Layer 8 of a small transformer language model trained on English Wikipedia (11 layers, counted from 0, width 64).
A neuron's activation on a vector x is SiLU(gate . x + bias) times (in . x + bias), where the dot is the dot product.

Input weights of the MLP neurons that the questions are about. A number n stands for n times 0.0015.
n3 gate (bias -0.125): 303 -52 166 -94 9 182 296 -118 -260 -191 -47 -120 199 51 134 -61 117 -37 -42 -209 322 183 -90 14 47 -33 38 -188 342 86 0 -83 18 163 -66 24 -19 -147 -23 188 33 -19 -24 -197 -56 19 14 77 351 14 -14 266 -111 -112 -79 -336 101 -14 384 96 244 62 38 -145
n9 gate (bias -0.179): -242 -228 8 -68 -96 -106 114 20 -40 166 -112 -39 347 -63 -167 0 -72 -123 100 -119 -93 -32 -36 44 40 57 -40 36 -295 167 -312 -41 -74 -126 -88 -53 129 -85 -189 112 101 52 -121 -60 -71 -48 -288 274 -43 -36 105 182 -288 -44 -12 165 82 109 -24 -66 12 20 184 -64
n11 gate (bias -0.114): -113 228 79 -63 223 266 218 -42 -153 -71 -139 -83 -96 -54 103 126 210 -333 34 104 8 76 85 100 -118 145 -326 4 -98 279 8 -236 41 -141 109 -145 199 -47 -112 46 47 135 178 122 -250 179 -9 146 -33 -30 -102 -119 -4 -112 155 17 95 17 -76 -86 25 51 -249 -105
n29 gate (bias -0.060): -201 195 16 73 89 -107 -58 94 41 491 8 -52 48 -120 25 215 -113 -149 126 -373 172 49 -152 218 53 -209 24 28 -228 -87 -67 63 -36 -136 -190 16 -65 -66 152 -167 61 -41 -82 28 101 45 58 70 80 102 -78 21 -24 -249 61 24 4 78 93 -114 -85 120 199 -20
n58 gate (bias -0.160): 44 -164 48 75 106 18 4 -93 129 96 -217 396 -57 -22 40 53 -84 22 -18 -162 89 -9 170 -101 -159 -67 44 -27 -227 -275 164 -270 -86 171 26 -112 -227 76 256 119 107 -84 -9 233 -22 254 58 9 -200 -411 244 76 -9 -92 4 17 -32 -259 62 34 62 -157 66 176
n77 gate (bias -0.029): -86 -165 -113 -341 222 242 -79 0 -87 -183 354 -85 330 4 59 -49 74 207 94 61 157 4 -129 -110 -70 -66 45 -177 44 -4 28 -26 32 -67 -53 295 -137 -75 -20 62 -190 -95 -145 254 -16 -50 -296 201 -113 62 45 -71 -105 -85 86 69 -101 54 119 -24 144 -59 37 -41
n97 gate (bias -0.028): -137 0 -144 -192 -171 -119 -55 101 -34 -25 -63 21 23 -99 -85 -108 -317 120 -54 186 139 138 -8 125 -63 -46 294 196 85 -77 -192 -152 -248 -60 17 72 215 -55 -29 -8 -42 -376 -13 125 -79 -93 4 98 -115 146 399 152 111 95 -112 119 -4 -182 129 -105 0 -128 88 -83
n101 gate (bias 0.041): 58 -139 -255 -120 -39 165 -169 -117 -156 15 147 133 -13 -31 24 -108 150 142 193 -138 168 -89 94 -104 120 82 89 251 135 28 -23 56 72 -47 -77 -145 -93 -222 -23 66 -16 -58 -132 204 -88 -160 227 39 61 178 128 -196 38 92 146 106 -272 0 -201 79 -197 55 -77 35
n125 gate (bias -0.015): -53 -169 49 25 -29 -189 -88 -241 33 78 -37 227 -36 -49 38 136 -21 -130 -82 -77 96 -49 38 217 339 312 33 198 -168 -340 -270 73 125 -105 164 -67 112 -4 -69 120 83 70 -157 -29 -16 12 29 -139 16 -107 58 -142 4 -134 107 186 181 -238 -107 -184 161 38 -120 58
n142 gate (bias -0.213): -62 116 37 87 0 -21 -97 -46 -50 164 112 -151 4 -111 -228 -348 99 -8 -37 74 21 100 172 -132 -221 0 87 104 12 -368 -85 22 162 -80 37 -50 134 -84 -24 -50 21 -274 -29 -54 70 -113 -231 -47 -20 -50 -250 8 -12 -185 248 -94 93 -92 -174 -149 -195 -127 357 -128
n144 gate (bias -0.236): 36 -205 22 123 178 42 0 326 -92 63 50 170 -44 -117 -116 123 -164 77 132 -392 -37 64 120 -95 27 166 -343 -109 300 -5 116 57 -275 -9 -32 207 -9 -32 94 109 321 -137 64 -41 -316 64 282 107 179 -123 -92 -28 112 -113 -100 103 107 74 -5 203 -68 -51 201 -68
n155 gate (bias -0.122): -197 61 -112 53 57 -82 16 143 -200 -88 -211 104 259 -104 157 -194 -145 104 -77 20 237 219 103 137 8 127 -114 170 -51 190 0 46 71 186 -32 -86 -216 -159 -116 -106 86 227 -94 -109 -56 -123 -29 116 -88 -45 16 -156 108 0 -121 -294 25 -152 279 -212 -89 -4 28 -129
n214 gate (bias -0.220): 120 -102 137 -32 181 -14 -99 -103 28 262 -172 -59 216 -188 94 60 -23 -105 -125 14 -187 190 -122 51 65 -449 251 -181 350 132 18 -67 -77 189 125 -281 -121 -14 -87 181 -14 -264 -70 250 -92 80 -155 227 -50 -223 61 -5 247 -69 180 -209 -142 -75 -51 144 46 47 37 74
n250 gate (bias -0.085): 208 45 0 -205 22 254 -185 125 -260 -71 -201 -26 183 18 -45 -173 -173 -150 -147 189 0 187 14 221 85 -81 -237 -27 -39 163 217 106 -17 41 18 18 -76 9 39 196 -63 -102 -304 -67 -181 157 -325 236 -57 49 -170 -162 -127 -18 128 -166 73 194 84 238 133 163 183 -75
n3 in (bias -0.128): 83 -91 63 48 -32 -32 73 328 -168 39 112 4 82 94 -32 115 -226 134 -28 90 -228 -159 145 225 92 24 -144 24 -42 -81 -43 428 -97 -133 63 -108 12 100 -55 -147 -92 203 112 -115 134 -60 -209 174 172 -68 136 161 -157 -27 -40 -86 -53 -141 174 135 -155 146 -40 8
n9 in (bias 0.050): 97 -105 -67 102 -75 11 141 -61 -26 220 -151 -107 102 -78 -199 11 -109 -205 30 -197 38 184 11 127 -60 42 -325 -132 -84 180 -103 23 -55 -165 -176 -129 -23 -110 26 -278 -34 -94 117 -34 -45 148 137 104 -67 -199 -166 23 148 7 41 136 -15 -61 49 -117 56 226 162 150
n11 in (bias 0.122): 20 -284 122 180 56 102 -114 153 105 16 -40 -162 43 -87 122 -4 -40 234 80 -162 -65 28 -69 -40 -96 101 44 -92 -233 139 -332 91 -74 118 -72 -53 258 -230 -268 -20 -169 188 117 100 -183 247 28 29 193 156 -48 -49 -39 51 76 0 -20 -77 -64 -74 196 -29 -64 -168
n29 in (bias -0.084): -66 -60 34 180 -104 45 22 -48 64 97 57 215 -171 -66 -129 91 -25 22 13 -112 220 -66 218 125 -67 -153 -114 0 61 19 -15 -43 83 -161 63 51 -108 102 22 51 207 -35 10 9 -100 67 154 158 90 -44 73 77 149 -134 0 -37 171 70 -85 -144 174 100 145 47
n58 in (bias 0.086): -139 -19 86 -19 129 15 -58 53 225 128 49 -49 132 86 -85 61 -102 45 72 68 203 125 119 -102 65 -42 -65 -167 188 217 67 -197 285 -309 -53 73 96 -54 -190 65 271 -23 164 -79 -56 80 -35 105 -217 167 176 -27 -56 8 42 242 -54 -8 -23 118 53 -35 201 38
n77 in (bias 0.075): 71 -136 -88 248 -54 84 40 116 -87 128 -40 -28 89 14 37 89 7 167 129 21 61 115 69 -50 -180 -25 104 179 14 -95 67 33 -21 150 168 -44 -112 235 -28 97 -36 151 -411 -157 -14 138 44 -18 -71 72 -155 -156 -152 11 75 -56 81 -44 -150 -87 65 -29 -115 279
n97 in (bias 0.049): 120 84 -29 301 48 123 -93 -88 151 -4 -4 32 -36 90 19 161 -15 69 77 -286 63 91 33 44 136 7 188 -4 18 190 122 4 -150 -67 -55 7 77 -11 -68 -26 -63 18 143 -128 29 -178 -275 206 -101 -216 232 196 87 -159 102 -118 -22 -222 -73 -60 168 -75 -62 -37
n101 in (bias 0.005): -7 -270 4 15 74 -113 184 30 71 278 92 87 0 -26 79 140 -88 -66 -169 266 -41 63 52 26 -4 -134 -156 -37 -72 -4 166 206 -47 23 -37 67 82 26 196 -133 -82 229 100 -162 205 -48 -82 8 15 210 41 138 189 153 -59 54 -143 105 -143 -89 -18 195 166 18
n125 in (bias 0.047): 15 -62 -87 -19 -43 236 196 -199 -35 172 171 -129 -189 -46 -31 -89 58 19 177 245 4 193 51 84 174 168 -132 -12 -94 -16 -23 44 -26 146 -65 -31 19 -113 -30 128 183 274 62 154 80 0 -129 -51 251 66 268 35 255 34 -150 -99 174 -94 139 -101 -81 -150 -93 8
n142 in (bias 0.045): 258 -40 71 232 -20 195 -118 97 -60 -119 -116 59 -78 0 33 -128 139 103 -60 55 113 60 -57 115 12 -93 249 224 0 -73 39 215 -117 260 -123 129 -157 0 -12 -208 213 -172 -12 307 198 20 190 139 -55 96 64 -226 134 83 127 -149 37 -162 92 -50 -60 37 -172 -60
n144 in (bias 0.067): 22 -150 -208 -40 -202 152 -31 66 0 74 101 61 -138 4 -40 -22 219 70 325 -61 111 4 -4 -253 110 -22 -49 -31 -119 -139 47 191 51 139 109 -107 35 395 -13 -57 -279 -35 84 35 4 -18 80 126 143 -106 0 214 -269 -317 140 224 -36 -9 0 -307 273 161 75 -180
n155 in (bias -0.041): 59 -63 -50 101 -51 -77 21 -250 -72 -129 -215 -270 292 37 124 -17 -17 -192 -50 -267 344 25 -34 54 -89 21 -38 -34 -217 -258 -58 96 -103 -77 -134 -200 21 -94 21 -38 -144 -308 -30 84 -46 -149 111 168 -153 148 -182 -47 -79 -8 -105 -33 -69 -85 -118 -294 67 159 228 25
n214 in (bias 0.064): -27 -63 -4 -44 -79 265 265 -32 -171 -20 -190 0 -129 -230 -302 39 20 66 4 98 -36 -36 -168 177 52 -160 67 91 -115 145 4 213 92 145 20 -64 84 -8 -326 -44 76 -162 68 173 141 20 108 -113 89 32 -191 312 -109 0 -90 -74 -44 76 -150 0 -107 -85 138 221
n250 in (bias -0.005): -34 301 -4 -215 113 -191 50 186 4 -216 53 163 -225 -127 -165 60 -8 7 23 0 121 -45 -145 26 -68 49 193 -162 110 119 202 -43 55 142 285 8 57 27 -4 87 0 94 -110 -34 -19 -91 179 -138 -15 185 61 -164 -33 130 -146 -111 42 -8 -207 190 -72 -77 -11 188

Each question shows a token from some text and the vector x that enters the MLP there. A number n stands for n times 0.0075.

"c": -14 228 41 37 -30 149 -102 -155 150 114 29 29 114 -4 114 -10 294 -89 183 -42 -69 182 24 -74 -70 175 -10 -12 192 64 -16 -53 -30 126 54 31 -7 246 180 -77 151 -201 66 61 -60 -136 -63 -58 57 218 -92 156 208 117 -143 213 -99 130 162 -110 -1 33 136 27
Which of these neurons fires most? n144

"ar": -41 -27 71 -54 -115 85 -102 -65 -16 124 86 -142 322 108 32 -62 -104 -68 4 -17 -61 -100 85 106 44 -199 -115 203 -37 133 38 -257 89 -97 -113 29 107 196 -54 60 -144 17 116 -5 110 -123 179 -10 49 89 -24 113 25 -145 38 -13 -10 -101 247 41 104 27 -83 107
The three highest activations, in order: n3, n9, n142

" 3": -59 37 99 -32 54 -47 -157 11 72 -67 -71 61 199 149 -89 58 27 171 117 -27 -29 -144 -132 -22 116 -34 -91 72 -6 -204 148 106 -54 311 170 -68 145 -92 220 -80 -71 160 18 -120 159 22 -33 6 100 242 -67 157 14 55 -122 3 33 -116 56 113 -157 -82 175 124
The two highest activations, in order: n9, n97

"iz": 57 20 13 118 4 -50 -67 -97 167 37 -69 6 356 87 56 -93 -123 189 -46 36 -111 -158 50 -104 119 -74 100 -16 -27 -72 68 -216 180 -174 -92 153 55 117 -32 -92 -127 -5 151 73 -4 -90 102 141 -28 -31 -7 -54 57 -13 87 19 104 18 122 34 154 42 -76 -18
Which of these neurons fires most? n250

" st": 36 104 210 -187 -73 23 -36 -153 -79 58 79 9 211 -181 -366 -29 -23 48 35 8 -65 112 7 -175 -65 84 91 39 108 202 -7 369 64 -80 -87 26 108 101 37 -122 -77 -167 149 -116 -35 51 23 101 -73 141 -82 119 96 0 -120 -129 17 115 152 -2 -159 -243 -128 97
Which of these neurons fires most? n3

"app": 86 167 172 198 8 79 -149 -148 132 37 66 111 232 -109 -143 85 22 -13 205 8 -45 92 20 -261 27 37 -9 21 -107 312 64 -6 72 -143 -46 159 -71 246 -151 19 60 -152 -19 79 26 -179 142 147 41 51 24 87 98 9 -40 29 -34 20 53 -69 -113 -170 -93 49
The most active neuron and its activation: n3, at about 0.5

"y": -137 -79 -16 202 -81 27 25 -69 117 38 -144 -24 338 146 134 -71 -14 -227 115 -3 -3 -150 -17 -30 135 -20 40 69 -4 46 -28 -90 28 42 -70 58 -65 92 -106 66 33 162 146 -35 175 -74 84 -36 -28 -66 -110 -2 47 60 -102 150 20 -170 125 -97 119 -45 -40 98
Which of these neurons fires most? n155

"re": -94 -290 -63 120 64 -14 -286 43 31 -40 -17 193 176 -94 -49 -44 59 126 10 126 125 -51 35 8 203 92 -153 51 42 -96 157 92 -35 24 29 111 110 173 -97 -147 -147 74 -54 286 -64 65 50 -21 101 35 -119 122 224 -237 14 -30 177 -95 240 -41 -71 -25 70 111
Which of these neurons fires most? n144

".": -196 126 -106 69 -13 142 -183 -212 -210 -15 -177 65 195 -56 -98 -17 37 -48 132 -58 -82 -123 -122 -23 -117 -23 126 -79 24 105 -18 76 81 311 157 12 5 41 -17 -101 10 68 86 -4 -13 -37 -6 60 -8 22 -245 290 -28 -23 126 125 -77 -107 -49 -249 15 -79 -58 -52
Which of these neurons fires most? n214

"st": -42 231 141 -2 -86 141 -4 -173 68 145 79 -3 178 -91 -133 60 -18 32 203 95 38 188 -6 118 -13 203 169 44 211 -2 54 356 -16 -178 73 20 38 219 103 -162 17 -80 43 -156 33 92 -74 -40 14 121 84 92 5 -64 -229 -2 -139 33 207 -104 -110 -93 95 19
The three highest activations, in order: n97, n3, n11

" the": 103 -48 -27 -106 -174 -7 39 3 19 212 -330 -97 148 -144 -58 -87 89 -5 301 68 -271 -245 83 3 -71 103 75 20 181 55 71 5 -101 97 -12 10 91 48 -35 -66 -72 -8 -32 8 67 30 -52 -107 -84 55 -80 -66 -43 181 54 128 50 -67 -141 -115 -138 -277 -156 -42
The most active neuron and its activation: n29, at about 0.66

" South": 25 -16 141 78 -113 -63 17 -149 192 -169 -167 11 230 87 28 -159 5 -42 88 59 -13 -188 32 -69 140 -52 131 70 2 -75 -86 -54 25 39 -216 250 -141 86 76 -229 0 78 121 48 123 -46 -77 -76 14 89 -40 84 99 -30 -164 71 113 -56 -193 280 152 -218 79 7
Which of these neurons fires most? n144

"e": -165 -102 56 129 46 -13 68 1 116 42 -82 3 350 131 122 1 2 -110 200 22 -19 -127 -6 26 112 -128 87 87 108 -98 67 8 14 -71 22 63 -58 106 -67 14 24 123 121 47 124 -100 92 -21 70 -51 -76 -143 120 26 -82 227 1 -23 153 80 88 -97 -204 96
The two highest activations, in order: n250, n77

"art": -140 -131 -8 123 -23 99 -38 65 175 -40 129 109 305 3 -28 -267 -165 105 41 -49 -30 -44 62 -11 53 -81 -1 103 -39 6 64 -107 13 -96 -171 -104 22 144 -87 -104 -97 -30 -52 270 160 -78 127 22 116 33 -52 -60 193 -158 -36 16 -32 -129 109 -122 152 -69 89 28
The most active neuron and its activation: n155, at about 2